Layer 6 of a small transformer language model trained on English Wikipedia (15 layers, counted from 0, width 128).
A neuron's activation on a vector x is SiLU(gate . x) times (in . x), where the dot is the dot product.

Input weights of the MLP neurons that the questions are about. A number n stands for (n - 128) times 0.0033.
n2 gate: 135, 140, 152, 190, 133, 101, 93, 96, 138, 146, 94, 174, 138, 111, 148, 129, 167, 113, 89, 107, 161, 39, 130, 52, 143, 163, 147, 157, 131, 81, 88, 109, 113, 79, 134, 147, 110, 93, 172, 198, 113, 127, 115, 148, 107, 140, 154, 111, 136, 120, 169, 121, 122, 133, 82, 144, 106, 97, 147, 71, 153, 117, 92, 155, 96, 89, 111, 80, 141, 112, 170, 107, 143, 95, 132, 115, 71, 134, 114, 107, 173, 89, 163, 170, 141, 100, 183, 86, 91, 101, 85, 194, 169, 130, 92, 142, 121, 100, 112, 140, 92, 137, 167, 105, 85, 122, 112, 115, 115, 109, 82, 134, 110, 106, 162, 140, 117, 85, 117, 96, 84, 79, 130, 127, 165, 155, 152, 90
n161 gate: 118, 173, 134, 104, 103, 136, 164, 134, 83, 91, 160, 125, 97, 139, 98, 185, 71, 95, 163, 167, 138, 145, 114, 73, 126, 160, 142, 102, 165, 171, 155, 106, 185, 101, 134, 97, 138, 118, 132, 126, 133, 132, 205, 72, 127, 170, 183, 142, 94, 142, 169, 171, 91, 139, 117, 132, 142, 146, 114, 119, 136, 131, 129, 103, 107, 157, 138, 159, 148, 119, 176, 145, 96, 111, 114, 91, 100, 97, 144, 131, 121, 153, 115, 143, 128, 162, 151, 86, 123, 184, 96, 65, 171, 96, 136, 148, 97, 110, 156, 126, 134, 114, 68, 185, 119, 166, 162, 148, 190, 143, 139, 105, 131, 116, 111, 145, 133, 113, 78, 120, 187, 86, 142, 135, 112, 99, 146, 181
n167 gate: 112, 144, 151, 96, 106, 136, 91, 153, 137, 119, 120, 98, 155, 79, 141, 147, 97, 121, 129, 72, 151, 114, 165, 117, 138, 148, 127, 72, 141, 99, 134, 103, 138, 148, 203, 113, 117, 178, 163, 73, 116, 151, 67, 156, 138, 109, 132, 139, 126, 159, 146, 101, 88, 164, 165, 119, 185, 132, 142, 63, 170, 96, 194, 74, 101, 75, 100, 133, 157, 115, 125, 143, 140, 146, 156, 136, 134, 159, 129, 91, 99, 86, 113, 111, 115, 120, 116, 91, 91, 118, 190, 141, 120, 193, 154, 74, 117, 142, 94, 132, 104, 111, 92, 120, 128, 143, 92, 140, 153, 114, 149, 108, 157, 92, 177, 165, 137, 151, 203, 143, 134, 99, 112, 141, 123, 146, 155, 159
n173 gate: 103, 119, 172, 111, 132, 139, 102, 137, 130, 129, 127, 139, 177, 100, 120, 99, 97, 118, 149, 111, 159, 153, 152, 78, 134, 150, 183, 94, 124, 144, 133, 90, 129, 121, 103, 54, 88, 123, 155, 115, 166, 145, 116, 147, 164, 115, 125, 94, 155, 138, 146, 100, 78, 125, 89, 118, 107, 94, 168, 137, 153, 118, 163, 84, 103, 109, 107, 132, 105, 96, 115, 172, 104, 151, 187, 99, 132, 122, 155, 40, 125, 109, 143, 145, 71, 176, 115, 149, 108, 110, 151, 99, 89, 132, 92, 124, 159, 104, 136, 117, 85, 101, 112, 109, 125, 173, 111, 158, 120, 131, 127, 138, 152, 66, 184, 120, 78, 148, 118, 129, 98, 169, 105, 196, 115, 165, 148, 163
n181 gate: 96, 128, 179, 123, 125, 78, 78, 155, 143, 130, 151, 120, 98, 125, 166, 148, 119, 162, 117, 156, 81, 85, 109, 130, 120, 103, 162, 70, 102, 159, 81, 119, 132, 108, 179, 145, 145, 113, 114, 146, 130, 82, 97, 149, 154, 141, 95, 111, 134, 114, 103, 108, 95, 85, 137, 138, 109, 110, 142, 134, 170, 135, 166, 118, 75, 98, 95, 76, 182, 98, 132, 154, 174, 120, 165, 179, 162, 78, 189, 108, 94, 168, 170, 175, 98, 132, 122, 135, 75, 97, 148, 108, 106, 112, 128, 158, 148, 72, 143, 84, 137, 183, 95, 76, 130, 163, 80, 99, 130, 155, 117, 144, 134, 104, 149, 191, 84, 112, 192, 144, 106, 145, 145, 137, 154, 145, 122, 157
n182 gate: 148, 172, 108, 126, 107, 82, 151, 154, 119, 104, 128, 86, 143, 110, 150, 183, 95, 158, 137, 126, 138, 192, 99, 163, 101, 118, 94, 161, 149, 80, 156, 135, 139, 147, 111, 143, 108, 175, 162, 133, 168, 148, 58, 139, 149, 120, 119, 178, 155, 142, 108, 134, 125, 104, 121, 168, 106, 123, 77, 119, 154, 146, 129, 150, 160, 156, 130, 96, 148, 120, 82, 111, 95, 152, 142, 115, 83, 130, 126, 117, 125, 144, 124, 61, 130, 97, 126, 80, 145, 176, 90, 136, 132, 132, 70, 98, 144, 90, 130, 145, 157, 136, 167, 97, 71, 139, 103, 143, 135, 97, 111, 95, 99, 106, 129, 85, 165, 148, 145, 133, 129, 120, 71, 108, 117, 147, 121, 168
n242 gate: 102, 115, 123, 109, 134, 116, 179, 189, 104, 115, 153, 130, 121, 71, 141, 118, 92, 178, 148, 126, 145, 173, 160, 140, 52, 48, 149, 108, 118, 162, 155, 146, 83, 128, 134, 112, 173, 116, 217, 166, 104, 118, 117, 118, 105, 103, 118, 138, 92, 152, 154, 123, 116, 134, 139, 89, 107, 139, 122, 85, 96, 85, 177, 105, 98, 82, 146, 122, 151, 143, 170, 147, 149, 148, 134, 112, 175, 139, 162, 93, 127, 160, 166, 121, 178, 117, 142, 102, 113, 122, 115, 102, 127, 129, 124, 127, 188, 88, 121, 113, 100, 159, 113, 147, 102, 129, 149, 154, 153, 141, 77, 185, 80, 71, 59, 126, 169, 133, 123, 141, 126, 131, 105, 108, 111, 153, 190, 129
n261 gate: 134, 101, 175, 66, 166, 161, 146, 142, 102, 88, 140, 111, 110, 141, 117, 146, 130, 115, 142, 121, 132, 149, 166, 99, 134, 152, 131, 115, 116, 138, 140, 71, 144, 165, 133, 119, 138, 110, 138, 126, 88, 139, 87, 83, 142, 115, 129, 135, 28, 151, 157, 163, 139, 84, 76, 105, 113, 129, 152, 172, 134, 108, 149, 140, 146, 155, 113, 179, 123, 155, 80, 28, 161, 137, 105, 77, 142, 113, 117, 6, 180, 156, 114, 59, 74, 160, 114, 120, 97, 137, 127, 147, 123, 114, 113, 146, 129, 149, 109, 90, 139, 138, 130, 114, 138, 177, 112, 89, 152, 93, 94, 116, 120, 141, 93, 161, 129, 143, 158, 113, 158, 82, 157, 161, 89, 119, 127, 160
n304 gate: 97, 80, 127, 131, 99, 110, 45, 129, 115, 164, 122, 183, 144, 105, 133, 162, 108, 116, 148, 119, 154, 105, 146, 126, 118, 74, 136, 124, 157, 150, 128, 100, 153, 147, 145, 189, 159, 163, 117, 158, 123, 147, 140, 119, 140, 110, 144, 108, 99, 141, 112, 120, 143, 114, 122, 118, 179, 122, 182, 140, 113, 140, 138, 92, 120, 104, 108, 124, 158, 74, 136, 146, 120, 124, 149, 94, 113, 125, 180, 90, 162, 147, 143, 126, 114, 97, 165, 108, 203, 112, 115, 169, 98, 195, 193, 106, 106, 146, 164, 75, 96, 74, 81, 107, 110, 96, 118, 152, 164, 133, 144, 145, 106, 84, 128, 92, 98, 96, 88, 125, 93, 182, 118, 128, 106, 140, 121, 130
n2 in: 119, 145, 132, 168, 141, 133, 109, 145, 151, 83, 162, 120, 139, 142, 163, 84, 136, 103, 121, 137, 175, 115, 153, 86, 140, 94, 91, 76, 132, 145, 122, 68, 164, 122, 153, 135, 115, 120, 89, 89, 88, 126, 141, 140, 110, 87, 74, 105, 174, 172, 123, 121, 100, 104, 91, 54, 150, 91, 117, 136, 133, 131, 110, 117, 119, 152, 143, 97, 114, 105, 132, 126, 188, 135, 81, 178, 138, 150, 152, 188, 138, 155, 115, 99, 146, 125, 120, 148, 153, 115, 137, 154, 142, 82, 102, 165, 93, 68, 109, 97, 116, 93, 100, 122, 83, 94, 153, 119, 174, 106, 125, 131, 164, 180, 177, 92, 98, 104, 113, 131, 125, 119, 184, 153, 102, 134, 178, 102
n161 in: 144, 82, 174, 121, 160, 156, 104, 67, 145, 121, 124, 144, 139, 89, 95, 147, 130, 130, 128, 175, 116, 115, 161, 147, 115, 106, 156, 128, 129, 128, 118, 148, 113, 122, 125, 133, 158, 131, 125, 150, 115, 123, 175, 139, 167, 121, 129, 211, 103, 96, 73, 170, 130, 141, 165, 128, 90, 180, 148, 116, 110, 86, 110, 120, 119, 134, 137, 102, 164, 131, 167, 82, 101, 104, 124, 139, 135, 119, 165, 102, 131, 154, 67, 70, 96, 84, 157, 156, 174, 152, 109, 139, 137, 154, 126, 76, 106, 92, 126, 125, 195, 146, 136, 156, 113, 138, 80, 101, 144, 122, 138, 105, 123, 83, 102, 87, 171, 104, 106, 103, 173, 125, 103, 110, 161, 122, 110, 122
n167 in: 118, 144, 101, 154, 120, 129, 145, 176, 74, 103, 183, 198, 179, 83, 131, 176, 133, 121, 162, 152, 80, 107, 108, 87, 168, 143, 98, 109, 118, 191, 118, 143, 130, 139, 97, 118, 113, 173, 117, 129, 110, 120, 97, 123, 122, 153, 97, 139, 109, 143, 122, 114, 127, 155, 135, 105, 113, 106, 140, 115, 153, 72, 125, 154, 138, 93, 86, 123, 106, 120, 116, 116, 138, 137, 123, 143, 142, 134, 135, 132, 107, 116, 138, 170, 128, 102, 96, 168, 144, 102, 75, 189, 124, 130, 134, 123, 92, 192, 155, 112, 119, 179, 135, 137, 114, 94, 113, 149, 135, 89, 187, 116, 104, 134, 155, 133, 113, 184, 121, 61, 141, 127, 129, 101, 132, 106, 178, 73
n173 in: 144, 124, 118, 133, 161, 100, 146, 162, 169, 113, 100, 93, 150, 150, 111, 142, 166, 111, 102, 104, 99, 126, 114, 89, 136, 67, 170, 135, 96, 136, 175, 193, 125, 111, 129, 126, 95, 111, 85, 130, 146, 92, 81, 83, 129, 140, 134, 112, 143, 129, 143, 147, 140, 144, 125, 131, 137, 156, 105, 86, 144, 123, 110, 140, 118, 145, 56, 125, 103, 174, 166, 124, 88, 101, 178, 162, 42, 130, 72, 151, 159, 131, 103, 188, 108, 97, 153, 98, 130, 114, 118, 78, 123, 129, 81, 101, 164, 134, 147, 161, 90, 78, 93, 121, 88, 116, 105, 119, 150, 168, 176, 115, 94, 107, 126, 131, 163, 145, 112, 113, 130, 130, 93, 150, 127, 125, 183, 124
n181 in: 110, 158, 172, 94, 125, 65, 125, 167, 152, 158, 71, 118, 99, 149, 181, 153, 138, 94, 75, 162, 139, 149, 100, 186, 131, 118, 125, 138, 140, 140, 135, 157, 144, 101, 124, 137, 151, 68, 162, 114, 135, 125, 171, 142, 132, 151, 174, 56, 97, 144, 150, 144, 129, 45, 140, 140, 93, 138, 102, 102, 168, 123, 138, 116, 67, 144, 128, 145, 111, 129, 119, 92, 163, 163, 154, 143, 81, 152, 137, 100, 117, 122, 139, 167, 124, 170, 114, 193, 116, 159, 112, 120, 97, 103, 160, 119, 122, 150, 55, 112, 124, 139, 100, 183, 131, 148, 96, 97, 146, 96, 135, 98, 127, 96, 156, 136, 141, 109, 132, 96, 141, 68, 127, 148, 149, 167, 105, 99
n182 in: 170, 109, 158, 148, 124, 111, 104, 115, 155, 155, 117, 91, 162, 148, 46, 155, 129, 129, 56, 118, 184, 125, 103, 138, 140, 114, 116, 77, 128, 80, 116, 153, 98, 141, 111, 97, 156, 149, 143, 167, 162, 127, 103, 166, 135, 99, 115, 156, 180, 135, 119, 152, 145, 134, 158, 97, 134, 104, 67, 172, 137, 123, 89, 129, 194, 168, 108, 126, 112, 98, 111, 127, 133, 113, 147, 126, 102, 182, 170, 188, 114, 125, 122, 148, 118, 137, 125, 127, 95, 115, 124, 170, 121, 127, 163, 102, 172, 69, 132, 144, 141, 167, 130, 126, 104, 166, 153, 143, 133, 105, 155, 96, 142, 162, 135, 107, 127, 114, 125, 134, 83, 97, 154, 90, 104, 84, 176, 113
n242 in: 113, 94, 215, 108, 137, 122, 78, 116, 95, 131, 128, 104, 109, 123, 184, 127, 128, 92, 144, 132, 206, 31, 91, 108, 155, 154, 108, 148, 103, 131, 100, 151, 123, 104, 124, 166, 117, 127, 110, 122, 131, 155, 116, 156, 127, 161, 126, 135, 74, 157, 94, 87, 101, 130, 124, 124, 136, 115, 155, 159, 128, 195, 140, 158, 153, 128, 126, 65, 167, 177, 144, 110, 144, 134, 143, 91, 128, 116, 120, 124, 144, 158, 153, 103, 131, 121, 182, 172, 132, 162, 151, 94, 172, 104, 167, 144, 100, 93, 139, 92, 125, 121, 119, 61, 89, 97, 159, 136, 138, 79, 117, 142, 141, 105, 109, 198, 126, 139, 124, 178, 122, 152, 138, 116, 126, 146, 69, 151
n261 in: 141, 103, 125, 133, 168, 146, 124, 96, 125, 121, 86, 140, 141, 113, 80, 134, 149, 112, 136, 173, 130, 167, 144, 142, 162, 111, 135, 101, 193, 124, 168, 133, 161, 103, 128, 63, 157, 135, 136, 140, 146, 110, 130, 107, 139, 132, 143, 187, 88, 125, 108, 132, 108, 126, 149, 189, 109, 100, 144, 131, 124, 106, 116, 80, 116, 185, 164, 158, 107, 84, 119, 127, 115, 84, 130, 126, 156, 138, 159, 105, 178, 151, 101, 131, 134, 217, 102, 120, 137, 128, 179, 156, 184, 140, 94, 154, 84, 138, 115, 192, 93, 157, 98, 106, 122, 151, 122, 120, 145, 119, 162, 75, 63, 181, 96, 71, 114, 74, 126, 114, 128, 118, 138, 96, 73, 163, 141, 133
n304 in: 95, 122, 114, 122, 179, 113, 136, 149, 168, 98, 103, 125, 105, 171, 149, 102, 130, 52, 90, 112, 148, 130, 130, 130, 100, 140, 129, 150, 127, 133, 179, 159, 131, 146, 102, 119, 105, 156, 138, 146, 128, 95, 117, 121, 104, 106, 114, 115, 158, 105, 112, 153, 84, 142, 134, 94, 132, 132, 102, 154, 121, 126, 80, 133, 127, 119, 94, 124, 156, 128, 158, 76, 150, 132, 109, 174, 130, 163, 38, 115, 127, 129, 187, 134, 166, 171, 92, 154, 128, 164, 116, 141, 168, 130, 172, 183, 125, 147, 132, 170, 102, 107, 135, 135, 126, 97, 146, 95, 132, 146, 112, 102, 160, 135, 103, 162, 146, 165, 129, 138, 123, 129, 79, 162, 126, 126, 145, 108

Each question shows a token from some text and the vector x that enters the MLP there. A number n stands for (n - 128) times 0.037.

"y": 163, 104, 96, 102, 105, 130, 129, 107, 136, 137, 117, 119, 130, 105, 128, 129, 100, 105, 94, 66, 142, 81, 128, 170, 136, 74, 154, 150, 150, 108, 146, 135, 150, 117, 92, 116, 94, 127, 63, 112, 119, 156, 120, 138, 124, 182, 161, 123, 64, 125, 112, 144, 160, 132, 104, 154, 129, 125, 115, 162, 96, 102, 110, 154, 104, 118, 146, 94, 104, 121, 93, 119, 128, 111, 112, 159, 93, 116, 53, 115, 113, 142, 166, 82, 118, 142, 100, 130, 114, 130, 139, 112, 139, 93, 156, 133, 84, 147, 75, 134, 119, 127, 152, 125, 137, 95, 137, 135, 81, 58, 100, 109, 112, 95, 125, 151, 150, 138, 121, 197, 126, 151, 125, 125, 135, 111, 126, 118
The two highest activations, in order: n167, n161

"ity": 121, 116, 122, 156, 151, 99, 169, 89, 112, 116, 137, 94, 111, 157, 101, 102, 101, 140, 171, 101, 171, 123, 142, 121, 152, 156, 158, 130, 106, 165, 102, 98, 146, 147, 106, 139, 134, 159, 105, 70, 134, 104, 130, 131, 92, 164, 195, 119, 126, 137, 95, 126, 152, 152, 131, 113, 75, 162, 152, 129, 95, 127, 94, 186, 118, 82, 78, 118, 113, 121, 135, 152, 108, 120, 121, 137, 118, 101, 138, 149, 103, 110, 123, 136, 119, 102, 146, 132, 163, 136, 127, 123, 133, 111, 141, 160, 146, 158, 70, 122, 154, 150, 145, 123, 158, 99, 168, 166, 123, 124, 130, 112, 146, 107, 146, 177, 74, 133, 130, 122, 209, 124, 137, 177, 169, 75, 117, 105
The two highest activations, in order: n261, n182

" his": 143, 98, 147, 129, 136, 136, 170, 136, 147, 141, 142, 149, 137, 126, 128, 162, 114, 118, 150, 208, 147, 123, 127, 102, 103, 100, 125, 191, 117, 150, 149, 129, 121, 97, 120, 88, 161, 96, 83, 92, 103, 171, 127, 93, 106, 151, 92, 132, 139, 124, 140, 139, 171, 139, 127, 117, 111, 111, 117, 146, 145, 117, 113, 160, 100, 93, 140, 88, 163, 170, 125, 147, 109, 81, 165, 125, 96, 103, 153, 128, 135, 70, 134, 102, 164, 120, 115, 130, 155, 123, 172, 138, 133, 77, 148, 118, 105, 110, 39, 123, 126, 121, 110, 153, 101, 113, 163, 155, 86, 167, 95, 159, 137, 159, 111, 103, 108, 93, 117, 166, 144, 119, 148, 128, 121, 86, 90, 118
Which of these neurons fires most? n161

"ur": 117, 99, 145, 108, 164, 150, 163, 144, 69, 126, 114, 137, 101, 140, 122, 104, 100, 93, 162, 99, 86, 138, 116, 129, 163, 151, 153, 100, 127, 126, 169, 105, 137, 132, 89, 134, 130, 109, 80, 110, 79, 118, 136, 188, 106, 146, 99, 141, 192, 125, 152, 119, 161, 97, 139, 122, 131, 105, 98, 144, 145, 176, 131, 96, 154, 154, 97, 65, 89, 173, 89, 63, 109, 162, 145, 185, 156, 146, 144, 142, 129, 77, 142, 104, 166, 120, 155, 132, 163, 132, 134, 112, 189, 92, 168, 165, 105, 115, 102, 128, 151, 151, 107, 129, 160, 114, 130, 136, 106, 114, 118, 77, 179, 173, 125, 153, 131, 131, 118, 132, 122, 159, 110, 146, 120, 119, 118, 117
Which three neurons fire most, strongest first? n173, n161, n181

"age": 164, 145, 159, 157, 88, 98, 134, 87, 128, 106, 181, 168, 129, 177, 158, 139, 135, 73, 120, 98, 178, 95, 173, 129, 150, 155, 131, 122, 152, 111, 139, 166, 150, 100, 140, 121, 128, 128, 134, 111, 143, 131, 169, 87, 142, 143, 129, 151, 103, 89, 148, 135, 134, 151, 137, 114, 101, 170, 148, 115, 107, 83, 132, 170, 153, 98, 75, 126, 144, 130, 136, 116, 136, 140, 134, 192, 109, 85, 138, 117, 134, 101, 99, 152, 117, 103, 123, 127, 136, 119, 170, 149, 132, 216, 109, 123, 170, 139, 118, 127, 77, 159, 124, 139, 145, 91, 111, 206, 133, 117, 129, 91, 96, 130, 114, 127, 123, 118, 125, 113, 182, 95, 145, 140, 169, 133, 123, 139
The two highest activations, in order: n167, n161

"ib": 112, 136, 149, 133, 188, 117, 123, 157, 135, 159, 114, 124, 105, 86, 132, 130, 69, 101, 126, 108, 115, 145, 141, 97, 124, 165, 150, 108, 151, 191, 174, 95, 128, 61, 163, 152, 105, 138, 133, 128, 158, 138, 173, 130, 103, 113, 67, 124, 113, 115, 122, 134, 134, 108, 132, 88, 113, 148, 112, 112, 99, 165, 109, 139, 101, 124, 111, 127, 170, 117, 76, 95, 90, 110, 120, 131, 92, 87, 153, 134, 124, 94, 74, 118, 107, 151, 112, 147, 80, 152, 139, 148, 157, 112, 138, 118, 98, 76, 74, 144, 169, 129, 152, 144, 157, 120, 139, 87, 124, 159, 98, 126, 136, 170, 132, 149, 175, 127, 146, 166, 69, 116, 96, 132, 138, 140, 129, 117
Which three neurons fire most, strongest first? n181, n161, n2

"al": 110, 120, 105, 126, 95, 60, 169, 145, 147, 87, 105, 163, 146, 131, 135, 142, 74, 81, 96, 191, 112, 112, 143, 140, 151, 117, 112, 143, 122, 151, 173, 179, 165, 88, 136, 85, 121, 151, 109, 151, 126, 143, 141, 93, 115, 123, 138, 126, 121, 127, 113, 93, 144, 116, 125, 143, 132, 169, 107, 190, 109, 166, 131, 167, 116, 176, 142, 158, 132, 131, 94, 105, 115, 145, 98, 129, 163, 162, 146, 126, 105, 121, 187, 110, 132, 94, 138, 124, 97, 130, 128, 158, 142, 92, 147, 153, 178, 155, 91, 163, 114, 118, 103, 92, 152, 107, 126, 94, 119, 140, 138, 108, 137, 79, 122, 188, 110, 153, 191, 157, 144, 127, 108, 144, 181, 126, 108, 128
Which of these neurons fires most? n181

" or": 89, 105, 104, 146, 132, 178, 128, 104, 123, 140, 163, 77, 158, 138, 139, 94, 63, 40, 132, 148, 131, 135, 132, 140, 130, 90, 145, 81, 146, 133, 82, 191, 135, 109, 126, 108, 123, 156, 133, 145, 118, 175, 132, 125, 121, 140, 100, 122, 96, 134, 101, 137, 154, 141, 81, 103, 143, 122, 108, 192, 138, 128, 107, 113, 109, 86, 184, 84, 163, 171, 136, 164, 96, 118, 110, 130, 76, 127, 155, 155, 148, 122, 112, 139, 140, 143, 142, 128, 146, 119, 104, 122, 133, 124, 183, 115, 127, 151, 116, 112, 136, 139, 123, 114, 198, 135, 144, 152, 100, 115, 120, 158, 167, 124, 119, 175, 178, 141, 170, 133, 140, 122, 117, 148, 119, 103, 145, 93
Which of these neurons fires most? n261

"our": 143, 124, 118, 140, 88, 140, 160, 121, 125, 102, 129, 90, 88, 135, 144, 110, 126, 77, 137, 103, 143, 139, 131, 130, 208, 208, 154, 120, 114, 124, 135, 170, 73, 100, 120, 144, 157, 120, 85, 87, 92, 140, 145, 172, 104, 89, 106, 141, 83, 152, 115, 97, 191, 130, 121, 113, 84, 124, 109, 123, 149, 134, 155, 64, 127, 128, 116, 126, 112, 126, 120, 143, 114, 162, 144, 180, 145, 109, 124, 147, 113, 94, 119, 128, 170, 133, 115, 136, 116, 107, 108, 117, 130, 87, 112, 176, 109, 100, 105, 96, 141, 162, 108, 147, 156, 109, 100, 178, 96, 136, 122, 96, 122, 159, 141, 157, 136, 160, 95, 85, 159, 152, 126, 140, 87, 145, 91, 150
Which of these neurons fires most? n182

"ver": 128, 107, 78, 111, 111, 133, 160, 150, 165, 131, 167, 96, 86, 100, 149, 139, 105, 57, 131, 134, 102, 151, 168, 115, 134, 110, 123, 94, 160, 126, 152, 134, 110, 105, 135, 115, 136, 111, 161, 127, 96, 140, 175, 173, 119, 144, 95, 149, 125, 88, 150, 137, 140, 142, 126, 148, 140, 165, 156, 154, 99, 134, 100, 113, 179, 130, 144, 127, 131, 154, 104, 169, 148, 138, 106, 113, 124, 158, 137, 154, 169, 156, 153, 70, 125, 164, 125, 143, 178, 159, 133, 130, 143, 82, 108, 135, 73, 150, 112, 103, 158, 89, 152, 141, 134, 82, 157, 161, 149, 100, 131, 96, 177, 115, 157, 188, 165, 83, 98, 181, 121, 90, 137, 161, 173, 149, 110, 147
The two highest activations, in order: n161, n173

"m": 135, 134, 162, 121, 118, 95, 123, 88, 170, 126, 115, 109, 98, 116, 162, 108, 117, 136, 159, 117, 115, 129, 150, 103, 127, 128, 147, 120, 150, 165, 118, 164, 165, 111, 145, 140, 63, 144, 114, 119, 106, 134, 142, 116, 75, 135, 131, 123, 144, 138, 144, 129, 108, 109, 110, 152, 120, 115, 178, 143, 79, 111, 132, 139, 137, 112, 138, 138, 134, 105, 99, 116, 104, 78, 49, 122, 135, 82, 151, 126, 160, 184, 143, 84, 120, 131, 119, 174, 123, 124, 149, 114, 150, 129, 130, 161, 94, 148, 123, 152, 152, 133, 159, 168, 183, 102, 135, 125, 113, 120, 109, 126, 176, 102, 195, 149, 154, 93, 132, 159, 150, 101, 123, 157, 191, 80, 86, 146
Which of these neurons fires most? n182

" |": 104, 158, 112, 122, 154, 172, 87, 107, 135, 145, 107, 113, 131, 112, 138, 140, 109, 74, 133, 158, 135, 38, 118, 130, 115, 131, 149, 129, 134, 135, 135, 111, 83, 108, 217, 131, 88, 139, 101, 102, 119, 116, 84, 84, 140, 141, 122, 119, 121, 125, 146, 130, 172, 155, 112, 141, 125, 161, 156, 111, 164, 126, 150, 121, 142, 132, 139, 133, 99, 157, 106, 114, 114, 137, 176, 164, 152, 88, 169, 122, 139, 128, 137, 118, 139, 168, 116, 126, 158, 130, 161, 145, 146, 101, 114, 150, 132, 150, 94, 131, 99, 122, 97, 146, 142, 80, 143, 159, 99, 108, 103, 122, 132, 139, 89, 139, 95, 146, 139, 125, 152, 122, 153, 119, 120, 106, 126, 131
Which three neurons fire most, strongest first? n261, n182, n167

"to": 116, 60, 139, 110, 104, 108, 96, 139, 84, 158, 102, 126, 118, 187, 154, 127, 147, 126, 137, 67, 158, 130, 152, 157, 153, 94, 132, 160, 129, 184, 134, 110, 105, 111, 102, 123, 131, 134, 72, 149, 96, 140, 97, 67, 104, 102, 91, 135, 121, 144, 121, 92, 154, 125, 173, 123, 168, 138, 142, 107, 76, 145, 163, 148, 127, 150, 143, 118, 139, 185, 143, 153, 108, 141, 145, 132, 91, 90, 122, 146, 172, 158, 141, 76, 136, 137, 106, 116, 190, 109, 170, 143, 123, 89, 156, 117, 174, 111, 163, 139, 157, 107, 118, 126, 118, 127, 88, 83, 121, 138, 128, 142, 114, 106, 133, 144, 120, 185, 161, 158, 126, 138, 87, 144, 79, 127, 131, 157
The two highest activations, in order: n242, n304

" later": 150, 138, 171, 92, 108, 101, 116, 71, 110, 83, 152, 100, 89, 132, 125, 131, 101, 142, 136, 175, 123, 153, 95, 114, 148, 129, 161, 132, 143, 105, 157, 179, 114, 149, 197, 94, 147, 125, 105, 96, 87, 159, 134, 180, 149, 116, 114, 152, 112, 158, 134, 126, 120, 129, 93, 136, 172, 113, 126, 137, 102, 104, 157, 128, 104, 103, 137, 95, 146, 135, 125, 147, 114, 136, 167, 64, 106, 109, 156, 103, 127, 68, 151, 137, 153, 86, 129, 110, 132, 98, 119, 153, 169, 116, 154, 138, 123, 120, 104, 100, 175, 150, 118, 127, 123, 106, 141, 151, 56, 119, 94, 130, 127, 160, 139, 124, 156, 161, 126, 103, 93, 162, 138, 179, 112, 129, 93, 87
Which of these neurons fires most? n242

"re": 153, 87, 75, 137, 78, 136, 180, 99, 144, 156, 146, 117, 161, 104, 124, 85, 92, 170, 128, 118, 96, 129, 114, 124, 150, 70, 136, 130, 132, 139, 165, 115, 139, 96, 106, 113, 61, 141, 128, 94, 149, 125, 171, 98, 119, 124, 90, 140, 133, 166, 149, 115, 168, 105, 99, 104, 173, 183, 120, 172, 139, 126, 136, 167, 137, 107, 83, 137, 139, 76, 157, 111, 129, 123, 129, 130, 106, 108, 113, 124, 151, 86, 140, 80, 195, 140, 129, 164, 133, 136, 72, 121, 148, 138, 108, 167, 101, 160, 166, 166, 200, 126, 137, 147, 128, 90, 151, 175, 126, 159, 125, 144, 111, 126, 130, 146, 168, 93, 126, 125, 109, 149, 125, 170, 102, 139, 132, 147
The most active neuron and its activation: n181, at about 0.39

" Me": 120, 83, 86, 100, 97, 159, 121, 107, 136, 148, 150, 124, 145, 130, 164, 139, 134, 91, 149, 135, 153, 117, 142, 162, 136, 80, 113, 152, 130, 130, 124, 136, 121, 151, 91, 68, 209, 131, 146, 112, 118, 167, 178, 79, 101, 117, 103, 133, 146, 122, 85, 117, 169, 112, 151, 178, 113, 111, 103, 168, 147, 112, 119, 111, 115, 85, 138, 167, 112, 133, 122, 112, 143, 153, 111, 145, 114, 148, 184, 128, 142, 92, 156, 144, 103, 147, 124, 149, 155, 139, 127, 117, 105, 117, 155, 124, 103, 88, 93, 143, 126, 131, 126, 148, 84, 92, 128, 117, 120, 184, 45, 145, 155, 154, 100, 138, 177, 140, 123, 120, 143, 162, 120, 130, 136, 122, 116, 109
Which three neurons fire most, strongest first? n173, n304, n167

"ar": 142, 62, 106, 113, 117, 181, 162, 110, 135, 133, 145, 68, 105, 55, 116, 103, 105, 131, 132, 104, 62, 146, 100, 137, 148, 89, 108, 116, 117, 108, 177, 122, 107, 90, 110, 126, 117, 141, 110, 155, 82, 98, 135, 172, 132, 105, 95, 146, 155, 109, 107, 142, 160, 105, 114, 111, 113, 150, 99, 175, 111, 85, 117, 150, 116, 132, 120, 113, 116, 136, 113, 133, 127, 172, 118, 160, 118, 113, 128, 118, 123, 80, 98, 63, 180, 182, 128, 150, 151, 127, 112, 137, 129, 156, 122, 136, 189, 149, 94, 149, 126, 148, 104, 129, 114, 139, 135, 124, 118, 85, 103, 155, 117, 148, 138, 168, 189, 156, 190, 149, 116, 165, 109, 135, 133, 128, 131, 143
The two highest activations, in order: n182, n181

" up": 120, 123, 144, 116, 156, 160, 91, 148, 116, 140, 138, 67, 107, 128, 130, 84, 126, 55, 57, 155, 134, 138, 142, 186, 115, 151, 117, 133, 166, 141, 152, 142, 122, 148, 112, 84, 101, 109, 132, 107, 129, 101, 142, 99, 114, 146, 112, 151, 113, 157, 108, 109, 131, 150, 139, 141, 100, 83, 91, 132, 85, 115, 119, 122, 141, 110, 92, 130, 137, 135, 106, 140, 145, 182, 167, 86, 154, 103, 127, 130, 105, 126, 133, 74, 165, 165, 119, 101, 169, 128, 109, 139, 120, 86, 114, 188, 88, 112, 86, 130, 128, 144, 142, 89, 154, 104, 161, 142, 71, 131, 94, 138, 103, 99, 126, 190, 174, 127, 107, 136, 101, 109, 91, 149, 108, 99, 108, 114
The most active neuron and its activation: n242, at about 1.1

" are": 123, 123, 125, 119, 115, 145, 127, 113, 152, 80, 132, 118, 96, 93, 116, 150, 72, 129, 133, 131, 146, 91, 154, 139, 75, 126, 185, 94, 203, 130, 138, 91, 123, 120, 114, 130, 126, 120, 86, 121, 99, 151, 146, 131, 121, 138, 102, 115, 113, 120, 108, 122, 149, 144, 125, 119, 114, 76, 122, 153, 103, 143, 123, 141, 127, 97, 140, 129, 173, 166, 138, 155, 140, 89, 124, 120, 146, 97, 161, 96, 101, 122, 121, 164, 199, 118, 106, 94, 149, 104, 108, 109, 115, 113, 95, 117, 74, 152, 100, 131, 132, 113, 144, 109, 156, 119, 130, 193, 31, 154, 95, 149, 137, 139, 133, 123, 151, 147, 118, 126, 148, 121, 137, 175, 128, 108, 113, 99
The most active neuron and its activation: n182, at about 0.58